Layer 3 of a small transformer language model trained on English Wikipedia (15 layers, counted from 0, width 128). Numbers have three digits each and are written without spaces.
A neuron adds its activation times its output weights to the MLP's output. To switch it off is to set its activation to zero at one token and run the rest of the model.
A neuron's activation on a vector x is GELU(weights . x), where the dot is the dot product.

Input weights of the MLP neurons that the questions are about. A number n stands for (n - 500) times 0.0014.
n125: 657459930330812597509426390478549593629512390616437271574316551575438423668593470580529295341357545106478382555334379421386473421588580470517717421365705418547475299717645513349313479471433558675504366487777471266496347910408496637686483361394611340707517551430538521373306329428660398719775424541612679300491413670512469589428429679683453734569450733440270614440400258662365342323491
n130: 515394535383274394430541618713422376508589481440457389368364605568305630581575515598294488365258533516636492746399725496382285450691331462527724451167631414429399374375599726384420379489773564759435229461558323531649548504303411365492473711858428349578398642467656496614594481532525478577424633655566518609414593381577609366169591335404638516467493512508398577569712529642480504579566
n138: 659504462545507431510500568675463399663685417622372510352583497558517549602541689373510409458553467622525555566336471412297774474418627273595507605613678564506629420139403453590609411376586569507591550556460337490395453352746487493447569599392471636480504559611493272400526490478471610384462386553454400796537345176600322458613442358465645586342314430403651655493510649451426574471786
n143: 744584593532685418525425121520221306356300339438681603674538226915625569688361569510471554747665622689433709638428527447695286612414392461584484553760673555805240571622586297372720185699325624178495285544369264299443443474682395466729602300632776463371460765795636380610370687242379354299393624722769729433495462309411356265536316304329299378467610366731385425461482689451520596574569
n194: 515407561578492658657318531373665457489511659596535443369584385332515371488492592537552271420500605658674545530516497452406476401626329504396343481337553546507467592558755571357393834742549388429561554320601541599695364447308196546566357322433607614334531542437432519500589496612604478594357233551269316504641818574456803625492478780489602508475474365371339402290707329584380337482523
n215: 479500702594573579496633491602674762347430559521589643350609523678426180572313398587562356322410680478421375407496438521738609313282686433232585352483635359348574402815287539360689654520521624442472652394560492597394329608483594487145554680487702390676724580214721517231317323456465625444767453395308630261272512475440531529500434513626345273416685248685634624660670419395565635587508
n217: 568613511412581305477493516612295828545537421545725690670248500478392527293331569387504508408624634492508432671444717385568267397373468704461464619461390605461448419669559386643583440819440496612439562182480672477596415402363667328392674504492583429537613371352760470476395469452500522322530642614496496630540556330496308276560657340701382685453533334306629652336439712496337559568473
n232: 623307454500527557302659405414696736545291523661447419555489802496590573469462407622594643624504441536540584407383521489672528350417468576445439338579632649389410429613389345111604470307229593187518482349688572677641474442425575349606599606472544565466512738437603451443586500301528537566275500652363435387610485766684599366658379593404584632463391590126635478631388273404563320453500
n250: 288456470567465545829387644642310259485585575678784542203558486522526420596418473826319454481450478311627369584460604418391429356545524583535544489566476620493500628545703719354401519515492356597586261313466638458409621691621475386473301450445678429445465671375357679734621416536569522641556415482450472489552563456656295322428422648542394256450552581557283395176675472622632518311588
n265: 419370389438402412324653416342539754380507426587449467428297470690359426466532470643413303660496479592457614500683687428434454725812481489538583558424579353689515550391267400651446624443419632257368627705447475530745453476508365459436555651469604604662401511478379351504649522523300589433371302657334393489622446565518442585079427527600626577704420586485516729522632436448398775535437
n310: 602457613459325637456630496533824466382383544518388383381634470507293485422226496565546269566373469492408674581435527425482492405364181623533519568788351578663582518567477572672492258468522754382469357460620346613465433602643500430563406377754656620422564292521409679477783790373507672514656363645437596253337432382609510361589471585361551390465432578471605420493582410643515482538581
n433: 573560550410446313460753479392526535513409447552605473618372430454510453611402316694685343520436522510462661490567592458560313547458280437625394523371585527605692522439394170746458599571507804383569608493509448487221477400462475513561602554438531541532459739439421265422578650363470691529635609452642466454465552519500604620458523640590530552345321503627440449427725361417350429356473
n453: 398461565720674516562551278368414369356607378524632439330763489560588541558367615468715520323471628386470323377715758679670652487376466714690673388592456267375344437416428525372547383704258474412416473369417344508543603487424261872533524562530534404659425659302548388435617455603276461457403439402690542492643230738410642317702448320561830661651333430639301469385412365504646524396553
n491: 617610518407489133576514371601307311525760756458477504496342353475507525468387561571570435482231578352548542550402615535443489624220568723514523384544443566553353390426493555232452525466560335556487302543659595500597510404647453468446504602533411487681471450732465742412682475350533318456564393569453423493564302670544389482598609508732593519483524612439602289385409412575504629776690
n506: 393537416308659715604533414376441349519444610425486679298643664609317672546280392285515289388352431492480549504383532620508508566657464527728581455477267656734586732591591512524309492246341504597536507454374748695616478594535546554566466426341568443511492263174428448573581488379601537773614446563539468594370515362752342702564684484420599536337306360699557547684464525646402455320435
n509: 571604690652599496594496363491419583426233694444537279437291310330535447540159255539586504616725559698583386540663256690456495615444742342442467240450562500627361603529596450260505509351009602374529504522914552465611848685441450420558640387596689438534609487603469617811444442458573233681742454534383479496495194672475488469444513514615531500614496302633641386429512391567432465029420

Output weights of the MLP neurons that the questions are about. A number n stands for (n - 500) times 0.0014.
n125: 505579686421597511392547606567569594423587538370338650575567643437389546471441477420497485500456494341406506631525508545294395430488625614489719520471536531452613455694527535595277590649479599486566486667579491472483458674414469517644533428420547503567538482289360385308436478379371446509611497552541577543527485585681646506486524412394285589497210515545491538531481378627458349486382
n130: 417528476660613587393410284337457609451349573648557621759701457552620280454423416371623523504709583462471376331637289472662680678272486603358414440662248577613400681659297208524410579522354402455589782461469504514404615514657555425496640369238442549459639442475300486432525485461432556455686320564412381413552566620555430617550645544468416357521471423650698529636376535486507590426489
n138: 459709443609435684561381532451397353360485546471452400446637533581644311642405432389376362527496424273689352380537447452448609575440500650390711361788759555665623482474604568413621391685559365540552727284445574482610653515496540543543468744698393548590538617205288344682451381589662743625412496380405514359508428391439296393406570470290351508416645280422523549456553562444723279629359
n143: 523658421524621617649399571362368422581518401620565407542455546511515575542595485574507231585682465493270532489468520444475280485601540603676300574442636343669475566514530652403526706809594514287539575370718273419575538493336344562604322234470555458348614489496670468269478377346300522477465601555619387357612383703574734261480657471408372629524478463657442338535621641507292569585481
n194: 456662342267684321481257382496585704539488312481273566455504586626456543489485619427362372334313462549574640662192340523622654512484306361605579550705682611643508691597476389869381465452504381542414387411216374631478825477375629361346436538729474481477560345457388594458476450453710492689465508549634649459663508225657408356511357468434472424531769348572681650607423616606594299496438
n215: 247534646584465426563620331493613486657427532497548497370423328564468572563594584596859653357354550470291644354554493578566420442549294457471367565451493581561424335582557573574558757430417649537541548636557199449480706786514654367432540520628510520357429440620490541294549507517469507583514549655533645307561546601546551352536565349397475383517408423323681340409653272286456507514540
n217: 366433483514421437580503595329474416471509403654512403371426635282584512540601521457443619708375554397449491652477444471536578616419482639752548366613696549287562598494445452376580533335447404532497689584500386631503616661583448452506418540469548451435269524591382665736602487503652414550398324389576435718518591426497410400517574485512506473500524536424503443497525456550486488263379
n232: 445446474814528434492565752544703643628382472361441453644519469455620539657465504431544704403547466807599570480446407477354516396294456228504300368370459500388366519535398460572590785508446538684535390562704422473417469626625325606626215530291198450424504480539798641500604513320693406310253579623604534359610520475642408293308410624496729625535347352561536540577796388378478603484260
n250: 685557487457677446461586483320663780575366654264331593960328407306374663496491369266680820564769526491359650025666500587509697646235451474291385386437519322382473574368252236625458576491388643387416575601517366417432522409504677560601695590363321727423423410570487398463721851633336647402469720480589364439592368384285561628583597288443545605474427400366733446756383732433545437614374
n265: 445597592532399494399475333394490335523500584565372556560414624370433379392580423727590632551617599573542445513733359642487401396507490582543399471649566670163365401624384513490531530603455458474418493458651787429503442279418388500394506567385532671320419567594347484512597588575500592541607649450544447493520544342564449245494572333422345358632695406626616632462664361287554513529624
n310: 628436650432438468567835300491423491419374703526483595454638569585307259437559342366736184397477295366457401321644537296496452408321321367432608713517341437560630420573334269672712748281450483588569806436386352440537475471974412463617636579606666623467425447620533496598614537202471464337653182508430702277275390654371395405614356671603637766656770535563522561428651526686337443350664
n433: 531541546553577559367477497542556444586551402465395488393604390450640330418480454556309465534448578656606375515606600391494572544542385483292419414789566579391503596518475527311559343391230274690562416615550512453695503485673738491466474647541428344442522518518540685675491449479503342456544609519486329544615503494435506518444491594358528565678663482412476394474599541452616491494443
n453: 507259574743479687508737394541288453357488644670637572535562556696618404321559557384614589175465453516376340626433580678714674325533537492481442381694661351262512586476654682602462621614437563292456624429402358778408437547408403597333531744504400638430500598691382464486324358677239504546464455352710500492496726504492457208379153328536615323527484598349168508520481484632703508623445
n491: 582483236651686409577547487500311591456389450304416469757513443518563390250392572445496715349323517397676359388330517639433884720308428304696487461513393358430527599364340545397616442518760020556421549622760583478483340448623466619358339457448321400487246231842672822711527533235535243551535380286483736500486563597400621394678353725452514609699427550670629513478741443509549509653719
n506: 420514355623456534507486483391718596717457320504432450629657439324471632405366496526525713418675455281445436402546373613424540500777507386414542500587614648553450553457500583696564496387489764521865601394345421809411479479389406503717438424439459341545673672504295439367705385432367310409397587677541490530377629462244546464227444449372500441535375511622511696602527465306550587514477
n509: 489428503381694585238476581580655461488494447470445534668497776414323549633658633421330458579477275417691688543371558470386598620410460641390600485549571709494399485461405411610423340537663419452539604458416494506558315455540476535487532459438353518441581404521486409431553650570565472275503420473538282609478675433355437567678557528412544425485409537464583485515491539515657405579378

Each question names a token from some text and the token that comes next. It shows the vector x that enters the MLP there. A number n stands for (n - 500) times 0.0079.

Then comes g, the gradient of the next token's log-probability with respect to the MLP's output, scaled to length 1. A neuron's effect is roughly proportional to its activation times (output weights . g). A number n stands for (n - 500) times 0.00071.

"ump", then " U."
x: 493614420492503414643488497647417577486452455421433311579660407604382540608801495487441569552609524612562464254410406599560317484370471311682572384701398411376521512496583563564460468487781505645606531379327408552478430297492656213415417363468488457651406464507439486873563512760575606527565516200596443263526794673371469629599366368442629646685515518474512509374517497334481516513304
g: 480527450438425489655660363487752562510702464520536563513502408655530388306501526347281347306352531590502693608330357629470291577518456527455383561753667499643650484543638529382461392385568278417656518506282686473505432698407680652406300402403490512601261488595411546656316363267635653519497355688397724395481476391322444141572497398467670603408576537570645575498732383471656489674637
Which neuron, switched off, raises the next token's probability most? n194

"ib", then "ling"
x: 487429508385547364560453583591452514470570597456483220630700463537477581577814451475408591489614594554582462278519480645523309477337416312731488453615293387316628597577596560518427454417727615560677658366450533552396360315612605281374370390444452416652369520531392495869689378570600487513505519450573399342477758666257529679479395339398594617634523494449624423370567486366588563527322
g: 614469465440533544719638382343451416622696594583629538600516512327277396497433683622550459415620508284650378332487661428514544489356529499392403348511573614409311496527512504872529536294444291478556339641384568642355650455358538468435564490499428299729591169423426408565372661720683536569488448498355593389576719509465517427417477304442719334404530703769350612464679409515546254701579
Which neuron, switched off, raises the next token's probability most? n453

"v", then "ec"
x: 453537525456499279521464532659391575403441495458324275683581363472451589522784395433509586558574537594691354182471471719465445547461464399616577386704360491436475478548656575628438450433736593521587490320419468490476446290650610274449455435433400435681372483426464528975607475664548422600577543471546499218499722580261455658651387375515590723596480580409486496479546537424556537430229
g: 485412286654608575399377383668226537400485610535670586705594418389503467600367380638354441490392430417481430506437678498516632579389359456250525566597500210602660584377584561607670674554425679631580487392528560554615360362813602507706528339320584617461416593367494411441439683544636605463680571654771443410545301426433627761521253596521278320466339477409561483573324486403187458546472
Which neuron, switched off, raises the next token's probability most? n250

"way", then "s and"
x: 474567512445380327640518519573293551465431566546316240583670500539495509576751467435497586411596614586640431323423417593479259546524531356636528453747389493479494425591569480527475402408794600552617600363351414511520409362580610203395337393432480438603443543504358464887488394644633617515444568414569488312419764616335375686691341388579641601620516538444538504387608516385507587596269
g: 548612632339552447414681626253533455742444219552679652457364537482349330616453284511308505480628321192563465518543246387456372675463482566682443599512599472625536383568531524513498636361579468522559360495374592402354591541344385497340553785572611571645360438473577426468492289284554496423524472373682479391323670680539462449557608617633623461690465775679463586365465324283773471641642
Which neuron, switched off, raises the next token's probability most? n250

" of", then " many"
x: 525554494504495406655533466654347672376526548469368220677745541464478525610725562317416598523636457607561425201416507649455444528384469379625432401754388385430479424650535539512546408384655643496544580478368489512428373378536534218384389421416575393660341595493509442768607469584766541367375514422585429336481681684362465617541340324435777696623556599431517492477483468532616500444361
g: 308525516845678379462429773587570207563553610300696416419376303682363405720527385439537431449384509458461428465468453601287570509573406458473456643375455608583481462860504523596454428761272556481656330440512463623530457578527382512415680561554565712486373640334706518489350324670431376613425477538587580791464392583358574595324378397556293665635370440498411356476279665521581516581438
Switching off which neuron hurts the next token most? n453

" of", then " wh"
x: 545499506526459429703537463646326640368513578470384217618791560478462483631761545356417537520639459573574387208416517651443420551409473379621437376768412402429491449625531560507550443413679636509567589475355493504388357400552542207341370419428586371655350585463481421744614438607737535392387511414579433355458702705389460605549343374435729695621537627438479469462514485499604549460379
g: 372528327388456465406359526653426465297336452214696372399351535540406641390602760663455307619677502492415469521416680590354686467418488671442426403661522577548467374326498493594485374618340721473602492320817619632695566631505395463526536528491321667577292624622529555447661374675377344403526541469689740482418358485783375611409344690404313622481332543636366361470432572540477683565399
Switching off which neuron hurts the next token most? n453

"e", then " w"
x: 381544556490455359679475507658335615446517579346378179705599417543426482537774499464483556545571508547495399227384524567499372586381420404664473469640391485464509525614600613520411343411766592597532592462503496480413380348629603200339453330437556460622386591406544547873508455677584580479542573354525467390484870524370487649548318324492710665594508592395568500444520468498610557470210
g: 621517562414646613498689524531646524573342503603543342597599405631360616477464565536839672528648310511569502501315512307436363512540635251390649511485557621500623481496476540359549652220378297606470423654411311230386524518538308559222395556494623659628626770576355426623307355412599648503545530637228507659221512641467617375491378343503677528299457477497513405378516664355493705467516
Which neuron, switched off, raises the next token's probability most? n130

"$", then "\n\n"
x: 606655528342567421603385498698389647460349497473386220600663536554525517427710478354517505517660501585569491219490432555418390571536591302612508459586383547438518488513486610554462433328905529521670598395397370455458334378528667200386336494509568479709388498490449469791486353625568447511534521326609531417571681702232405650597430513498661713579486580494504537344425507533511475461243
g: 795544718301498280401298452397559697404555526654471573505302276632620620456383672360384652500510424545517569570568418687552262548525716543630419586450476434611475748500368573244402527518528378425466465548484534254499553547237264644254568396270624513644583393628530405581414431374302505465540467478159478404564544493656687447526581459380550544490554798594439476703418679426680602573510
Switching off which neuron hurts the next token most? n125

"ell", then "ious"
x: 453450491499460454660513496576321690477562601357366301730651400550398526439732413471352639508659545577638437336537477688619376555454407409710524436699400428424537444565517511475468424335669502589582588391470364503468437361619661223374343370397492433613332521479412468892638529710626493529513520361579492310456890574347529670558424327495724644562511501346601477418535359407572477494260
g: 454569570344494468665590558553779598634716554592591359346629559592511363615527512540360511567411429424453659331441378432481537273698722558559377342679435624508536564344455457301329464526418417832492410461394370443496566766372491557645399331565411491459507507325283319519567657564419339334758318576214348439540399584299539567523555543593457593203748352661713615530556438647392599543585
Switching off which neuron hurts the next token most? n453

" r", then "ated"
x: 542450501302404367599418518687310648418542540441396246638681459512440446557751432495498507524704455627516424205487449669445443563435524423732398465621391490561558427579555609554459445320758574498533613431432397492407356328546598184469465287478498563627514455494455604906441508666696511443551542416588397367388714615397421697632298345482534622645574509464418518421501603482612454562298
g: 289385531597486225604411350493399635614413560459423591536580554523486526435514563447604539437440660603803478445640730387586692264666550513362489524399413515504442273596304439468698397586653645743433298720515621540532545802627399406563342698571703442559423475607454332557298503494425326492561445391391511379545449592444331539582398293345369427547569430328763576179564655775448419543392
Which neuron, switched off, raises the next token's probability most? n310

" Social", then "ist"
x: 452540475349454471569520439585402602300492558560294161621685465423444406528721595438504586499617444541648358300442396698497413556442475383757523539721516444402518452591520589495496369465710622473657557531313495479466427331701715217394360518364522417652331563503501450872505431653757517559550557388577523361331665537268390626581366291498620574528474583466657512448487485457518559469484
g: 233437515374405546635469470462599370523564412492827484691541356523411406547571615779536526388631362418553623403821194540603607492537441542587602545788334429661308551465703510397419395331607234505530304511597375309406696346567478574681573407664616554459383551454513534502322713603440465588547578600339667387379519588365558574579660399531352450409343403557379690542536351344312378712412
Switching off which neuron hurts the next token most? n138

" Sing", then "le"
x: 536552434345469306556540394698422575387519521509357222602716490442516541411821483480479540479526520658564387334515386543524383545258463338810449479587591494460444530600616457516534520452706626563682599502380388458436435481567686210385449383438535374622440587372449434899593557672734437554421457348647459337502710694340504570483416377431635651629519503462561442366571529359543480466289
g: 462459343713600513462289500684578524804568777547369522511340620580378363454458536643552657666539375415530544653539434515418698523528590358419510490512577196459244414548487462441667416469705602706425504566418431598549272651581359443716620571275493291469544422557635357231443380574349378445549831305551405553542402577216582464401654489423416698614476571529459383411792345391529503480462
Switching off which neuron hurts the next token most? n433

" to", then " America"
x: 511455395454516371625586546663379676414571736457366171620697530545453529572702470428461588578628490641607380293410459581450390482452478281601461327593474432413573491633493597504591453375764560493651597476396495490465346362557571203386360407389425427611404530509479518736543437623739457428386515452502465344491736711368423649580270360429729599609495599418539555493585424492678578447260
g: 689425591550464543423402582371583714582673693598448616706353472580362532560411410469354487431305433542477453511587516525632367533377609558360610507592602744584606554680435682507597798332399243499592608460387484322520398410479651577544447469562818311399609357528502088490495365406521584516360489566367400500445701383555639213392494250450408402486751528507172600539519522377646616387597
Switching off which neuron hurts the next token most? n491

" young", then " black"
x: 598453536442515376687554557671347661427571594444388263589698486554346420491741499468341608440601443600560457216424366647497410666372469329704403347627382463487450547504490697488495416411690553522625601461418518506419408320509609207333392459395645500622374592524370382839460467651758502596594554387631479326410629653343411602557383325556730698565517525491514548378530434458515472539333
g: 366445477569320775276559349429651532485603335332290532518598675513381479494551483239729465526328758475593773638298659589343637488473656485458591474487570441364373450446437496530631409386728787535244570281432452673547191442566458455620293486329454606416430348435465502464484637272594411379361504755491666589579367527519632670491605626674572592584589475459572472379595592510453514309579
Switching off which neuron hurts the next token most? n509

"al", then " of"
x: 509482439409486463669436436551331619390505612420370229628633443503339432585828573502521580493608486518587430237469407608503389544440342435704547466788376427510566459566516457486454360442705591541515600389365399446473439393650649208371409477393570474683292583533521478896544469607686547552463500427577425359448764638354497701539319305511646659570519440492595396507550554419588637505267
g: 521487148633551329383493385576507384671595513493361496604633550509490623683460408519499402405561501314497334468318484688552542392387353545517513508388429443490275424538548512546449570730491687375272579450402636173820452630269772579536331360396393527289589711261790696415609532536495489583438459396471408768756419595535614527477532525640509631586541457469314480579548649406368632386633
Switching off which neuron hurts the next token most? n143

"ated", then ","
x: 488480517475497426675472421550367613393553533448347154634682549557385580557759485434442515543591451640585449331459471567478369534487483436683488440775424323410484552544557540495477406335738544562569603421371428485516395402568631256353330388411643418658443544510408454858620424601730597521524591450597420252439748674319482658668328337436647595546621515384454397416548536355587493575369
g: 748456512442693641238765508401556505512554364586166544339489399719392363508407403510611624452491458402369793556502481566683519432380581391634535462595657342501474489432482380218359491552362594334445526530352478473363394447205710344519530673498293557347667528434371519463508546563732730548564316442444544320615484549414552467792559513467526421437802550646759661585566458398361462586538
Switching off which neuron hurts the next token most? n250

" on", then " an"
x: 505496439491435411622497499662333751411565629504400277638736492476542577552702513413378535593618466703586304357450419656469330532456485396632430429684452326397590511562502581420557454374699608494634644519386541556411290383571593159328379347438506410620410632456421573724601404557648541459433628400540451358342726624413459585565406363508764604548540576430530378478597360442621584492247
g: 278589428498334493178527567575515526470519445380357273342339421381320637334414549460646630653228518597544602533456343377351417599384491570511691551382588468199617540615659334364729482843541449667646600525638437617606531718627305429591416625359686481386529430268493622539583603592541493475523521707585681527253373670428477628553502396606442604453381572316631491727511421554530500360369
Switching off which neuron hurts the next token most? n232

"un", then "o"
x: 379526472439454332605423546625393643436518574490381271623532414522419531565812513483411530575609461582624312175383480653426335539469519474689586478819353403490536474541628601580413456470735538584671603383444404458503331336595580215412366519413537372582399549579452486883484419729567680505473580363563460352475767599307443602599367371432620610682445453449608421456549506423578531523265
g: 518560538583629757529586469511392474372719507667619410579692504492357608364495574551678439587495424457541616554514451627488552145361502690365576657394407230368476563363554476554585509419558691582308324598743304693525499276723625274653525484294469378468628510622387559356531540517342300345720506614487472500434449388407455641563568671555134579393464455592469469600524608586333516389158
Switching off which neuron hurts the next token most? n250

"l", then "im"
x: 452519540403353407549456536686312602427541493435344308638622431473393482478821333506450665528680511613624436202446466606478441561426510311708540535647462515501576429590651593562454433359661579559534599368424398506353382325661600225406479307484443458615376489449482522954538420634557417542461498491602535327479745602346510731527348347528622600675596539379452526470552591500649501411232
g: 661479341532524650369542446515161532273443599444282472619486370449398497503691355525424458474625622481476560294688493430588486321475597580542575567607362535498609639617473476503628342421377215550691619451496239367455631383529561721826553367626359562644289665578419614282558504423658589410671717633272544264385354648671531362751379529540540550568479320416386535494423496602699552464382
Switching off which neuron hurts the next token most? n130

"ist", then ", a"
x: 521473510424435334595429532572366630421572600568329237591731487479413532523743464386484635516601488511623398263464495610514330479402470497687395361728369349414495482604628550579518439419702575527556582372417459511546394362575651215452414417436595481645334603459483411947612472679683527562635606380497294367428793627336511580600326272478629615574604536475505470362491441437536585510305
g: 566391448308536391528608404508654449534354421667575421618745511471549376382525422404413628445627439358452383399382346758320455520551430466480389722730396567378585596251568483406589651676576433745381659519582561294443692356549408576511616395693481658596649443321387453657550556657370793491745415337447363439493563402415466484778292323363656444503530434550493536720796395442358316478371
Switching off which neuron hurts the next token most? n250

"es", then " with"
x: 447512455490524408595481487629353568395520587447336155663712415594460502591731428444475561511622578573501359220478518593446462576464437358624562446669436478404583493566609559502431401355797503603561643431557391432528374409605595210331402370405582427687351513421544507906581492614656552439455595384483375409464755606352471619602322344547740615609443491451581497442513528457556585497198
g: 464453440705205441740481652494388431557334750598549441540572506492394735395553527537668473438492696521515495646482485277425556648377512563547441421571664543526369539488385596446540644482524604453548344531673584438633517570661402444783486757399662638345408537568346590385463498479415290363461524582623519693331468354255632776511452565598382234465147318421515185546429398476279509701467
Switching off which neuron hurts the next token most? n194

" Brown", then "'s"
x: 452493461364490407633515593667508621413539493503273329491659443534464544484753446424434559494613477597577342302337383612528377529386461312716499362717507564479490519557593578493497528348731615626681524471397423583534403306524681181410416423391504333616431522478431492930532476624670516540530564281580475363538874507335388667547322364568694653558466507500570485361487363434469592561355
g: 522530664728753467528337544388201602615567563390396262557407455563455352422466304583641480468631664449616710267320569425640403686593485466261616555414500544376356496558563459700391461515298535785411303565480392562701371478480759478602433464463530581417534461376371280614570561541436506443448576538640508582508604486321552672503500389731457411596372559266786398351316619780369420643423
Switching off which neuron hurts the next token most? n250

" a", then " great"
x: 541582456434550256579425450671379717382549557462401235631691485569455507523715541461503566524574467532587324336420394656503499628374531334658503405752366422479571564568436606478453359413717594577551615523430468476390292290550597208305420394448532422698398506563450648796574442653706498500479481409514460299448601663424350657577268356483713641577560573374549467428514522520580498621317
g: 577577303496368619376538579425702552611425244238361404435595779423554506531231460451468451425569449266486641259677512503230379335264506415597481629518415545310608599526409482398383443595541354636749556425542414560256639509526569598470523570599581492536482769414625495488644710492505585419290292540451395582620506640727670332566406586615680345687505644443342544322484761445571622438546
Switching off which neuron hurts the next token most? n491

" inter", then "act"
x: 493491499509461257553489471652389692443576561539321260618607419473445551571661519474419616590659399639589399299506321621345403471392510484697489402670404449504516460570486604500520395457688568481607561483428393535435280385563588161378496416489575506653474542501446518787490534732610617442640563419616448260399667688264365721609263332365703630573502577475455530386595555440649465513257
g: 480420804651508407533310598555447625432505647559678322513371430340271662462543533357307437494538477366642485459599638721636353511580439767488544598611481391676583544544399602510418548483491401250240605487348395373631676470437515557507710319543524441526421617491520350513406285455573610441482608407514680671213421421128603527678633567620509598498395788330496317473639635457484327295618
Switching off which neuron hurts the next token most? n232